Layer 3 of a small transformer language model trained on English Wikipedia (9 layers, counted from 0, width 64).
A neuron's activation on a vector x is squared ReLU(weights . x), where the dot is the dot product.

Input weights of the MLP neurons that the questions are about. A number n stands for n times 0.0016.
n4: 209 -15 -136 -237 -132 159 -103 -141 -180 -51 117 12 -114 16 -24 -64 266 273 -127 -35 265 66 104 -18 -74 -144 -64 3 58 19 -89 97 209 26 57 -117 -12 128 -104 0 143 7 147 54 76 91 -81 -361 95 35 -216 -141 45 -9 130 127 -29 22 -10 -280 121 -2 26 49
n11: 202 113 -60 269 138 32 37 -204 8 -112 175 165 81 -42 -26 -80 -73 164 -3 -10 -91 -46 -420 130 -122 105 10 -76 -54 15 109 39 -269 -47 -168 164 117 -100 -99 122 146 -268 -2 126 -143 -132 -320 9 69 -117 -23 108 7 -48 -31 -102 224 196 16 48 -23 13 32 128
n20: 224 75 115 158 -20 298 -137 252 -76 67 8 37 274 -19 -38 -194 -80 -244 2 77 -171 127 -191 -1 -163 -383 -47 -163 -5 -67 -90 -60 110 65 80 43 74 88 -84 -41 38 -143 -114 228 298 -101 -224 205 -108 129 30 -94 -63 218 17 381 -129 -126 -68 -111 114 -233 -163 -214
n34: -90 -59 -31 -180 -297 423 -19 212 51 -124 18 46 338 -71 148 -157 -149 42 -15 48 173 -67 -29 -224 -242 -150 -154 5 -76 -242 120 82 60 11 134 -1 25 18 -81 -37 130 -133 70 370 159 237 -124 -304 81 216 76 -68 -232 -99 224 -145 -94 -122 68 -208 -68 7 -69 137
n41: 298 -71 90 21 161 -158 35 -5 -76 114 -131 -199 87 -182 -325 -141 -19 -102 -54 244 -104 24 -68 -222 -45 35 -355 61 -266 -26 14 -124 340 78 202 -55 63 -86 -46 95 -95 -223 261 -14 30 82 200 235 83 210 1 22 -236 -130 72 62 35 -301 -297 21 119 157 88 -25
n42: -211 366 62 133 -29 -103 29 -344 -55 75 -190 256 9 10 -115 31 -150 113 191 -226 -186 193 -53 -21 74 -82 288 33 23 -49 6 112 128 221 -109 47 39 -77 -60 272 -111 -173 -160 8 9 -140 331 86 77 -17 161 133 -125 -454 103 -241 -217 -169 -14 45 104 -17 154 -119
n51: -172 5 -244 71 -118 143 259 -180 -200 -117 64 -41 -40 -133 -1 283 165 69 85 -227 -75 -73 248 154 -353 -183 29 209 52 -81 -34 85 33 -47 -50 145 198 32 70 -44 -184 -71 -24 18 -268 -202 -106 23 68 163 -19 -43 -124 65 -19 76 -96 70 387 -131 187 -124 68 -74
n55: 83 -63 -26 -111 -54 -65 -127 45 32 -34 -208 -82 70 -224 -38 57 117 -11 109 -46 47 58 55 -226 -148 -392 33 137 -255 -101 79 51 101 344 -53 -104 -197 258 3 13 -70 111 98 -178 -16 145 8 -110 -46 -221 21 -176 220 -38 -83 -244 79 32 -272 88 167 285 -116 188
n58: 64 -26 109 38 33 194 138 -29 102 68 96 -13 192 102 -99 13 252 35 -72 -374 16 -93 185 -276 -193 191 -215 -92 -290 15 -147 -42 54 -264 211 25 187 29 176 -19 28 32 -69 5 -4 199 -214 -84 -79 191 188 -60 -67 28 -279 206 -146 -14 58 -82 -97 -171 -78 145
n80: 50 -151 -149 166 240 -19 -108 -182 -107 -204 -46 92 129 56 -25 0 191 -169 -112 -84 -69 47 23 101 96 -170 45 39 88 7 -158 59 -128 -36 263 56 56 183 5 -124 222 -16 -10 -185 -85 41 79 -75 -55 -3 -44 119 -112 60 37 186 -198 -47 -196 -60 40 -53 154 210
n83: 34 -1 148 -171 -178 -241 -8 -25 -109 -94 104 -80 120 84 -215 91 80 -237 213 152 -21 18 27 169 219 43 -9 -53 3 -95 137 131 -41 -117 -14 78 -56 16 -163 37 52 52 249 -82 147 -123 149 -23 106 296 182 -21 2 -149 -113 -225 -42 -177 -48 -27 -46 82 55 82
n107: 36 -46 55 -53 -247 222 240 3 -54 -43 -161 -110 -147 81 122 -362 57 197 -77 -16 -164 -61 7 162 -164 39 -45 113 405 35 17 -2 -110 -130 -210 67 148 81 137 91 223 -94 -31 49 -116 -42 -166 59 159 11 -24 -87 101 334 35 -266 -99 -113 298 60 -200 -121 90 147
n111: -108 -63 114 79 87 181 22 -43 -171 -112 -185 -11 -99 -156 -186 44 -238 -24 58 -190 182 57 146 86 -182 184 32 168 168 -130 48 187 268 -158 -88 78 -153 -20 -128 87 83 169 136 -257 152 6 45 33 -120 157 -184 -37 -138 -170 18 184 141 -80 -128 73 252 -195 182 -148
n120: 335 -115 -121 -27 -54 -93 -39 -110 -51 176 -81 154 -101 -169 -57 76 168 92 -154 -140 268 119 -125 -94 -100 316 -7 183 102 -83 136 -78 17 95 172 188 -161 -118 140 205 -151 -12 16 -469 -224 4 74 -195 23 60 -205 95 73 161 76 66 -222 -146 -47 48 184 -129 -2 68
n126: -64 31 181 87 -18 201 -123 147 97 -27 97 -81 152 28 16 7 107 -103 107 -158 -201 63 -120 165 -137 -7 132 -158 -178 -206 -10 -55 17 -180 103 -98 292 88 -93 56 84 -289 -275 -179 50 -9 -94 275 135 341 -85 205 75 -138 -158 -9 235 -119 -88 89 -155 -102 78 -252
n127: 34 98 41 31 107 278 72 -105 -21 40 -25 47 26 -163 -135 -278 215 -9 157 -35 -128 -123 138 112 3 -40 13 20 35 73 -162 -128 -169 -268 324 -11 -57 -84 101 -294 111 41 -137 -202 -38 -176 75 -23 -80 151 3 92 -110 -26 76 91 132 -147 3 39 125 -96 70 134
n132: 2 218 69 77 121 176 -62 -156 79 -45 -219 36 -169 -82 54 121 16 -114 -28 41 64 -38 361 -69 26 -120 139 -39 78 -329 2 87 121 194 -24 -83 83 174 -99 5 -78 -207 -256 -107 126 245 68 2 67 -253 -14 -130 -223 165 204 242 -104 25 77 -158 305 -155 176 5
n141: 180 107 -143 151 -24 2 -71 -333 -217 239 -14 -145 -103 -414 12 211 102 -131 194 -30 141 95 112 198 -47 53 -66 276 -145 157 -113 130 -253 -87 -74 -105 102 -42 -228 -82 -257 -13 69 -11 -36 -66 -97 -28 141 -8 -108 128 203 -140 -183 -35 -43 131 104 -129 264 -26 235 64
n146: -233 78 89 -63 -51 84 -42 48 -174 -51 -206 46 99 184 -103 40 -248 -22 138 -67 -185 161 106 -155 39 -18 -38 -164 -311 157 -263 -67 209 -148 295 -178 352 -86 225 300 43 -87 -84 190 277 -148 116 111 -124 -318 -121 41 50 -2 52 71 -77 75 50 166 86 -80 -99 -86
n149: -211 -173 76 -54 -106 -73 -205 186 37 226 -36 123 75 147 -275 -110 101 98 119 -331 154 -72 151 114 -377 -81 153 -171 -143 -2 -11 -116 160 130 244 -119 241 -265 -144 -138 344 -81 -10 130 -56 237 -141 -23 -295 22 108 23 41 -177 -92 -58 42 -117 319 121 -17 162 25 67
n158: -110 115 19 -136 -214 -41 -378 65 -59 -177 31 -159 198 140 -89 140 59 -13 160 268 75 -18 15 51 28 -39 149 159 186 -19 -165 -4 70 44 -29 263 105 101 -182 -106 -49 128 4 79 188 -30 123 -161 348 44 -229 61 -151 16 -111 -206 262 -4 -70 283 -132 58 79 -118
n167: -154 -86 -229 104 71 -51 -39 125 -58 -28 79 105 -48 45 -107 -165 60 -2 55 25 -121 21 72 45 159 -39 -166 -102 24 -109 -155 -15 -110 -41 166 112 248 -109 65 134 3 103 -44 28 324 95 -270 -155 156 7 310 -169 109 -156 16 -330 86 50 -68 167 -145 179 15 -180
n171: -140 30 335 1 103 67 -136 265 -24 16 -252 -87 142 159 -148 151 126 -176 -158 51 -15 -147 -143 -194 -57 73 -32 365 -135 118 -191 8 112 16 82 33 154 -65 -39 210 181 14 -149 -61 123 -88 -98 99 0 4 140 -128 67 142 -3 81 103 11 -213 -32 98 -211 10 -176
n177: -157 95 105 266 34 -179 -251 61 70 102 -7 260 171 240 -350 54 172 -228 -9 -74 6 103 274 115 -48 48 -159 -6 -402 -61 -122 134 89 61 -26 -93 -7 37 -29 -119 210 -125 180 -22 27 -89 67 43 -28 101 -4 -157 78 -10 72 42 -116 -39 -204 -77 -243 82 -55 9
n189: 201 -217 -56 -53 -210 -165 62 40 -23 246 222 151 165 -87 -17 304 -55 -17 239 -297 51 -207 42 10 -70 -51 -94 -140 -92 137 -44 -249 -60 -160 -210 -202 227 33 -107 79 74 -49 65 61 106 -105 -130 -79 287 66 134 47 -95 -21 -134 209 -80 39 51 41 -53 194 25 276
n193: -163 183 -68 67 -318 78 -11 -130 208 1 -106 -60 94 -143 -319 79 -54 59 178 -169 14 -325 141 -103 -84 50 -202 -60 -5 -288 156 -31 -90 -242 -52 -39 213 -83 297 124 22 84 -122 -77 -290 -138 117 17 95 -43 272 -241 152 34 -101 20 -236 -20 -330 69 141 105 136 230
n195: -222 125 -56 -138 -177 -15 85 -190 187 -4 28 -3 -244 -108 -78 11 8 336 201 -36 -164 62 -106 58 7 -215 -95 121 81 -175 182 -64 -233 189 -120 222 171 193 48 -98 -41 165 277 -221 -254 56 -190 -191 -92 18 194 67 -104 83 6 182 -170 -65 -90 134 24 263 146 -210
n204: 58 -352 -37 -209 19 193 178 -75 6 -93 -131 -5 197 139 -39 -101 -403 -57 68 73 167 -96 -8 75 -10 68 -138 11 20 -2 -3 -174 118 30 202 107 15 -104 -86 126 144 277 74 -17 -27 -212 68 -99 72 35 -237 109 -279 231 -36 -90 -114 130 -136 62 294 -105 192 12
n213: 0 -139 332 80 124 -77 200 -85 -130 -172 13 195 -85 20 105 46 95 13 -209 58 97 -70 -58 -53 -22 -13 0 -160 160 196 16 166 25 -12 89 -58 -151 -27 -133 164 -62 -35 -3 -69 122 -64 -20 146 -108 142 100 -30 61 -75 -28 -118 -196 17 100 -66 130 68 6 -2
n218: -5 163 -162 4 29 -11 17 17 -30 -96 47 132 -72 -13 93 70 -84 -45 -5 -23 -83 44 -235 299 -103 -129 -151 26 206 354 67 5 -56 241 20 -338 153 133 44 144 -70 29 -222 -24 125 -28 -169 -139 -98 -70 -35 -213 112 -49 -51 -105 -36 6 -96 123 321 30 209 -224
n243: -56 76 -95 80 121 62 167 -9 -96 55 -19 -129 42 0 -223 -25 -38 189 30 -134 -62 44 69 -180 246 -2 -248 -67 -184 -117 75 44 222 -58 -117 97 138 -296 -138 129 88 163 133 -221 59 165 304 -60 -135 -147 -14 63 -108 -51 61 -122 -66 27 -164 185 -5 93 64 -281
n250: -417 252 63 182 -279 228 -153 -100 -84 294 -101 45 230 -109 -436 -146 194 -56 81 -36 -40 80 192 85 -39 -144 173 -4 -76 194 -63 -156 202 15 -5 76 -1 338 -414 -272 410 -176 -327 117 52 66 -29 35 181 50 -34 -195 94 240 -66 -120 -118 -148 15 26 119 -106 -96 -156

Each question shows a token from some text and the vector x that enters the MLP there. A number n stands for n times 0.0082.

"\n": -9 216 -27 -238 -28 -10 92 -6 -20 52 -80 -5 -62 44 167 -36 -6 18 -137 -38 -33 -118 -81 14 30 150 -14 -57 69 48 330 21 165 7 7 -31 -92 27 -80 -192 -59 242 18 -44 -62 88 102 56 20 -90 -5 -81 1 -132 -85 209 -20 71 72 -112 -231 -118 -45 86
Which neuron fires most, and how strongly? n4, at about 0.49

" of": -67 17 -42 50 133 -114 40 -39 0 107 53 121 -107 58 150 -83 -55 -117 -125 -39 -14 -236 7 122 128 83 38 -65 -65 101 290 -3 130 32 -61 15 -90 -15 4 -44 -13 270 -77 -35 -29 -38 91 98 -37 10 -23 73 -54 -70 -102 169 -136 28 161 -155 -180 12 -197 -76
Which neuron fires most, and how strongly? n213, at about 2.5

"a": 34 -158 -113 22 4 -93 61 289 52 27 -182 -60 -50 -33 158 34 -70 -68 -32 -11 50 2 87 196 59 6 111 -14 32 50 112 9 32 140 -100 -116 28 -61 216 -360 129 151 -130 -88 -57 -71 -29 -191 -72 76 -19 -12 -14 -115 54 116 47 206 76 -64 -68 -75 -176 -38
Which neuron fires most, and how strongly? n149, at about 1.9

" United": 14 -47 -126 133 -58 -128 -11 -77 97 -23 78 -212 72 -82 82 18 -183 47 -251 67 -62 -203 -22 173 97 27 -21 -148 10 52 69 88 20 75 -86 -3 -105 33 -23 -197 153 198 -44 38 107 -54 8 23 85 90 59 49 9 -151 -77 178 40 230 -7 66 -62 -150 -113 6
Which two neurons fire most, strongest first? n11, n189

" at": -153 102 -128 28 101 -33 52 -103 17 70 45 129 -49 40 183 -119 -95 -120 -38 -116 -87 -219 -31 22 43 133 78 -88 -92 253 103 -16 289 72 -94 -51 72 -21 106 -200 22 119 -58 -28 94 -103 115 87 -106 -3 43 116 30 -224 -116 116 -26 66 152 -153 -85 -85 -82 26
Which neuron fires most, and how strongly? n42, at about 5.8

"al": -90 -43 -131 131 32 -136 -42 168 -171 121 42 -7 -156 -41 190 83 -37 -21 -138 -91 -113 -142 33 100 75 28 61 -153 36 9 100 61 64 141 107 64 -93 108 2 -83 52 116 -84 -60 112 -94 119 -172 -86 6 -75 6 111 46 22 304 -9 -26 194 -45 -161 -78 -243 -112
Which neuron fires most, and how strongly? n20, at about 2

",": -128 41 -39 95 117 -51 25 -148 -20 106 117 18 -76 10 227 37 132 -54 -132 110 -97 -244 -31 122 89 238 95 18 -14 -6 185 -1 190 90 -82 -75 -12 -82 81 -106 -57 236 37 -12 -50 8 -54 -12 -98 52 60 24 -24 -156 -142 51 -60 49 -36 -61 -185 -201 -177 -52
The neuron with the highest activation: n58

"R": -67 -30 -85 75 -26 -92 63 74 164 109 -157 -85 -142 0 36 94 -114 -73 -31 91 -73 -162 -20 29 181 106 -61 -110 62 -1 95 50 124 82 95 -77 -192 -43 196 -117 139 233 -52 31 -25 -77 151 -13 -107 75 -12 -39 48 -117 -156 104 39 150 -208 -113 -94 -145 161 67
Which two neurons fire most, strongest first? n193, n204

")\n": -12 195 -34 -144 9 -34 120 5 -9 65 -18 21 -41 -9 187 -21 7 45 -86 -25 -111 -177 -134 105 111 116 -12 -79 79 -8 254 -5 111 -2 30 -87 -79 39 -96 -163 -38 201 97 -91 -43 126 99 105 12 -116 -14 -133 -27 -96 -123 276 -70 81 61 -94 -304 -107 -55 107
Which neuron fires most, and how strongly? n195, at about 0.79

"9": -28 -79 -324 85 -131 -17 66 67 95 19 -127 53 35 -44 -35 -22 -130 -160 -135 19 -53 -171 -66 160 285 231 44 31 52 -83 101 95 177 126 -7 -51 -171 -4 83 -145 -18 18 15 54 -31 108 17 29 -64 14 -29 95 7 -131 -50 160 174 193 -21 -94 -64 -109 -167 67
The neuron with the highest activation: n111

"ial": 33 12 -63 190 151 -150 40 59 -54 -22 170 -88 -23 -46 29 95 -224 -39 -185 124 -102 -198 12 0 182 106 -114 -77 -35 73 210 125 72 27 130 -27 -40 105 -69 2 196 217 -24 39 5 -33 11 -8 -121 73 -39 -17 41 -40 -86 34 -12 -87 13 -72 -145 -197 -169 -4
The three highest activations, in order: n213, n83, n243

"ars": 33 -41 -62 129 -3 -204 135 95 -16 80 -25 -74 -29 -38 252 19 -3 91 -252 -14 -134 -161 -42 34 40 22 100 -199 0 -11 53 42 153 61 -69 -12 -181 75 159 -186 81 128 2 -17 -3 -29 178 -14 141 -16 -102 41 -19 -87 -117 80 -105 86 275 -91 32 -58 -23 -171
Which two neurons fire most, strongest first? n213, n51

"od": -3 -5 -147 113 -119 -131 -96 214 186 -23 -100 -99 2 -149 81 -44 -11 3 41 90 -75 -159 8 -63 117 88 -81 22 45 51 145 -20 99 208 9 -122 -132 0 118 -97 -16 141 -48 -168 -31 -115 -21 32 -103 159 -130 -113 143 -138 104 122 190 140 7 85 -77 34 -141 -2
The neuron with the highest activation: n55

" The": 25 137 -206 -53 -91 -115 27 -84 -143 -70 -16 45 -117 -12 48 -2 -56 -135 -179 87 -104 -186 60 93 131 40 57 -186 67 163 125 11 79 11 80 18 54 -66 -20 -145 128 270 -78 -22 -32 -42 23 17 -17 117 -15 18 109 8 47 178 75 238 39 -71 -76 -134 -183 4
Which two neurons fire most, strongest first? n127, n80

" their": -54 27 -136 136 32 -147 45 -25 42 82 7 22 -7 13 26 -62 -69 -103 -221 88 -17 -95 139 -2 38 -17 47 -150 -29 207 184 108 124 -124 28 -35 45 -82 -84 -190 99 271 -129 22 67 -21 -11 -33 34 128 -72 34 89 -6 -21 31 60 131 29 -75 -227 -197 -111 42
The three highest activations, in order: n250, n177, n58

" \"": -105 84 -89 -24 2 -109 44 -62 28 -48 -179 97 -78 43 256 88 -3 -127 -77 167 -148 -147 19 -24 151 41 95 -100 95 -103 178 39 275 -19 202 -154 19 -37 -113 -174 113 177 -125 -53 38 43 70 33 4 -6 -24 -52 2 -136 -29 168 25 114 118 -145 -119 -152 -50 17
The neuron with the highest activation: n132

"ard": -34 48 -82 -22 -210 -236 42 -21 198 91 31 -94 -109 -97 142 -63 -112 102 119 122 -40 -200 -126 -46 118 52 74 -114 -29 43 -117 23 143 185 175 -6 -70 -7 170 -98 156 179 11 111 38 -30 -121 -167 -123 41 -80 26 -3 -53 -117 62 22 50 -43 66 77 53 -119 -35
Which neuron fires most, and how strongly? n195, at about 5.1

"2": -101 55 -178 118 68 -9 132 -70 -51 229 -66 -156 11 -58 134 178 -79 13 -217 -18 -42 -108 21 98 200 210 17 -41 109 110 139 111 47 113 57 -25 -196 -38 32 -83 18 120 -7 18 9 -14 99 -53 -4 -26 2 0 -20 -54 -240 -33 30 72 -17 -92 -291 -242 -5 10
Which two neurons fire most, strongest first? n141, n243

"os": 104 11 -167 61 204 -12 0 45 15 38 -119 -143 -36 23 299 206 -113 156 -99 -51 -185 -194 -18 54 89 47 45 -103 -12 -100 -79 82 180 80 20 -44 -86 -68 81 -207 132 88 -153 178 8 -45 67 -97 7 -44 -189 26 25 44 -65 -6 48 42 212 -15 -106 47 -228 -22
The neuron with the highest activation: n146

"t": 39 -13 42 161 173 -106 -40 116 34 212 -1 -9 -137 -31 51 4 -156 43 -157 40 -295 -154 -64 57 226 98 -17 -4 -90 120 222 43 106 153 165 -36 -139 3 75 -150 57 119 93 -67 -24 -135 0 -42 -65 101 -37 3 27 -63 -147 72 66 -29 5 -45 -151 -205 -67 -90
The neuron with the highest activation: n41

"&": -69 162 -195 -22 41 -180 -9 -120 87 27 -160 -231 -161 75 214 55 61 -75 96 -28 -58 -100 58 54 250 180 -74 -151 108 -5 155 -19 112 59 56 83 -81 -9 173 -157 89 171 -70 -48 -25 -34 -121 -21 -64 65 -3 -43 95 -180 -14 157 111 39 -70 21 -5 -122 -60 -70
Which neuron fires most, and how strongly? n195, at about 1.8

"b": -61 88 -86 -100 -83 -74 -14 59 86 120 -68 -116 109 44 291 -157 -141 -64 -93 -82 -92 -27 83 -14 5 165 -12 -151 -39 42 6 -108 138 159 -54 170 -8 39 -33 -135 133 30 239 44 -49 -140 32 29 -179 53 -40 -69 68 -160 98 94 206 127 -90 73 31 -132 -36 -122
The neuron with the highest activation: n204

"or": 65 12 -111 45 -77 -147 112 77 -2 141 80 122 18 -130 174 43 4 10 -86 -88 54 -263 35 67 18 47 87 -61 66 16 32 -61 159 29 -24 45 -246 -30 14 -54 74 218 -17 -45 -16 -176 15 -142 -37 101 -183 171 78 -194 32 91 -29 27 177 -8 -108 30 -233 -64
Which two neurons fire most, strongest first? n120, n189

" p": 18 162 -54 47 114 24 -84 67 14 37 -110 -102 -49 68 141 -69 -17 -150 -123 185 -26 -180 -90 75 136 125 22 -120 -17 71 65 -22 142 -5 -45 107 -38 -204 80 -88 187 118 -20 -91 58 20 21 -72 -134 43 -54 89 131 -250 3 57 251 89 -18 -184 -55 -140 -232 70
The three highest activations, in order: n171, n127, n11

"ic": -65 48 -26 54 128 -171 27 48 129 -54 -116 -96 40 11 186 -19 -207 13 83 109 -257 -109 5 100 381 96 85 83 -283 -258 3 -90 -100 121 127 75 -61 47 106 19 -40 62 -41 129 61 -11 -16 -177 9 -22 -64 -39 95 -53 0 129 -77 12 94 -3 101 -138 -164 -51
Which neuron fires most, and how strongly? n146, at about 5.8

" and": -57 127 -27 9 110 -138 46 25 -3 6 -26 207 -34 50 92 -93 -19 -97 -51 48 -140 -235 52 134 23 127 -4 -109 -63 -31 172 -43 171 52 -77 -1 27 -59 -27 -78 2 305 -90 131 -32 7 42 -100 -102 24 80 173 69 -140 -136 -43 17 131 21 -52 -166 -53 -205 -96
The three highest activations, in order: n167, n149, n243

" se": -90 39 -52 -52 20 -89 21 -15 181 -6 86 -36 -73 -50 177 -17 16 -55 -11 142 -27 38 -96 15 257 -16 135 -62 -32 -45 104 79 364 43 53 -141 -143 19 -55 -44 157 156 -167 -38 -26 -16 144 -152 -108 40 -57 -60 67 -37 -95 144 16 129 28 -148 -261 -60 -237 82
Which neuron fires most, and how strongly? n4, at about 1.1

" Sil": 77 -8 -166 -52 -109 5 209 -51 125 100 70 -183 -35 11 198 -8 -146 -24 69 9 -162 -146 50 18 147 -14 59 22 -93 168 48 20 254 110 -62 33 -92 37 -31 -121 113 93 -14 -73 -16 -92 8 -220 -100 91 -54 -117 23 -251 73 92 38 303 53 -87 -99 24 -158 28
Which two neurons fire most, strongest first? n4, n189

"ot": 113 -17 13 -20 141 -190 -22 167 -58 155 14 -44 82 54 124 -16 -43 68 -21 -86 -71 -274 -5 -38 330 0 50 19 62 -68 -135 105 -63 -87 24 37 -71 -132 246 -179 78 94 -57 126 -135 -59 -85 -73 11 56 -40 86 -9 -256 70 5 127 110 57 -58 45 -33 -273 71
The neuron with the highest activation: n127

"en": 121 99 -30 103 -118 -95 -20 42 -8 271 29 45 -53 44 258 -20 -64 94 -132 -191 -140 -109 -44 -60 124 -64 13 -89 -8 85 46 60 108 94 -30 1 -257 8 -26 -74 59 156 -37 124 -73 -122 148 -190 -55 -13 23 33 60 -90 -154 143 63 222 63 -24 -200 20 -13 -190
The three highest activations, in order: n189, n243, n42

" a": -42 190 -208 15 -30 2 107 -32 -124 -70 -83 46 -194 12 204 -92 26 -141 -197 130 64 -81 39 39 200 35 48 -109 -27 181 239 -50 159 -87 -8 -96 -26 -126 19 -164 118 171 -79 21 35 -11 -26 -62 6 86 -5 -20 141 8 115 97 -25 78 -7 -56 -140 -166 -155 132
Which two neurons fire most, strongest first? n4, n107

"red": 19 140 -134 181 -112 -222 35 -48 95 118 12 -28 -62 -65 229 28 -149 31 10 91 -160 -168 17 -245 91 217 71 -124 -85 99 129 -122 79 93 217 -71 -61 98 152 -155 -16 148 -48 -18 61 28 -139 -92 -130 45 42 47 -8 33 -48 -19 3 80 -21 -36 34 3 -120 -85
The three highest activations, in order: n58, n218, n195

"ir": 95 179 -110 -23 2 -146 -65 259 70 53 72 -162 49 45 196 110 -120 -74 -36 -30 -135 -121 132 -76 133 95 -33 -117 144 -105 -9 -183 -114 61 -34 97 -14 -43 137 -124 -19 15 -181 152 -69 -69 20 -200 122 77 -135 -71 143 -66 52 53 155 193 141 3 -51 -8 -50 -108
The three highest activations, in order: n158, n167, n189

" song": -95 60 -152 134 81 -45 -29 -78 -101 -97 -69 -99 -131 42 122 91 -185 -56 -95 154 -183 -103 -17 74 186 86 -101 -208 -27 -19 85 -52 270 31 51 -66 -113 80 28 -164 162 173 -5 12 82 73 -105 -95 126 3 -67 101 36 -139 37 74 116 168 155 -74 -91 40 7 -94
Which neuron fires most, and how strongly? n167, at about 2.4

"ated": -141 -18 -78 164 125 -177 67 49 58 -34 151 74 38 -110 113 69 -197 55 -68 155 -93 -93 -76 36 225 52 -96 -189 -136 45 206 61 131 41 -79 -90 -215 -25 68 -119 166 102 -20 10 17 66 165 19 -4 -8 35 103 105 -46 -234 -16 -5 -74 66 -111 -30 -173 1 -38
The neuron with the highest activation: n243

" im": 29 46 -105 186 92 -40 -105 -9 62 -11 30 -55 7 -72 316 16 -15 -86 -240 155 -90 -235 -78 68 69 123 73 -83 81 -20 25 20 183 21 80 98 25 -67 58 -238 -8 71 -157 -131 80 -44 148 -91 43 102 20 -85 79 -160 -27 81 163 187 -3 -102 -38 -58 -152 -187
Which two neurons fire most, strongest first? n126, n158

"p": 25 114 -30 -56 66 -79 68 227 119 110 -218 -141 -21 -96 131 -43 15 35 -128 110 -88 -230 -9 1 -11 201 90 -65 4 67 6 85 99 78 55 58 -140 -45 80 -11 91 102 131 52 -20 -62 -57 11 -84 91 -10 47 -1 -55 -77 74 295 -70 -30 -174 -79 -152 -314 -166
The neuron with the highest activation: n171

"eph": 54 192 -135 79 46 -154 -1 84 38 28 46 -89 -67 -47 68 79 30 94 -100 109 -105 -317 78 57 55 165 -50 -109 12 48 43 123 109 29 110 110 -188 -98 68 -30 57 110 66 -27 72 -161 -67 -127 54 58 -75 -96 40 76 -73 -18 238 -16 132 -113 -277 -100 7 -192
Which neuron fires most, and how strongly? n158, at about 2.9

"7": -107 81 -178 146 36 12 107 -15 -79 180 -78 -127 -6 -29 99 124 -61 -9 -226 28 -35 -126 80 120 219 169 -32 -55 113 121 199 155 -2 117 31 -101 -165 -58 80 -76 -2 135 34 56 -13 4 86 -4 -21 -54 -80 13 -48 -48 -214 -78 71 47 44 -101 -231 -240 -66 28
The neuron with the highest activation: n141

"at": -112 132 -52 16 -13 -201 -21 84 -52 186 -3 -101 -11 -71 169 -73 27 59 -86 77 -44 -361 -16 43 349 98 99 73 -62 -57 -8 -57 -17 75 -94 -51 -32 38 127 -153 97 32 27 -69 -106 73 -4 63 -127 84 -229 100 -41 -52 -22 67 72 199 218 -9 27 24 -203 -12
Which neuron fires most, and how strongly? n127, at about 0.11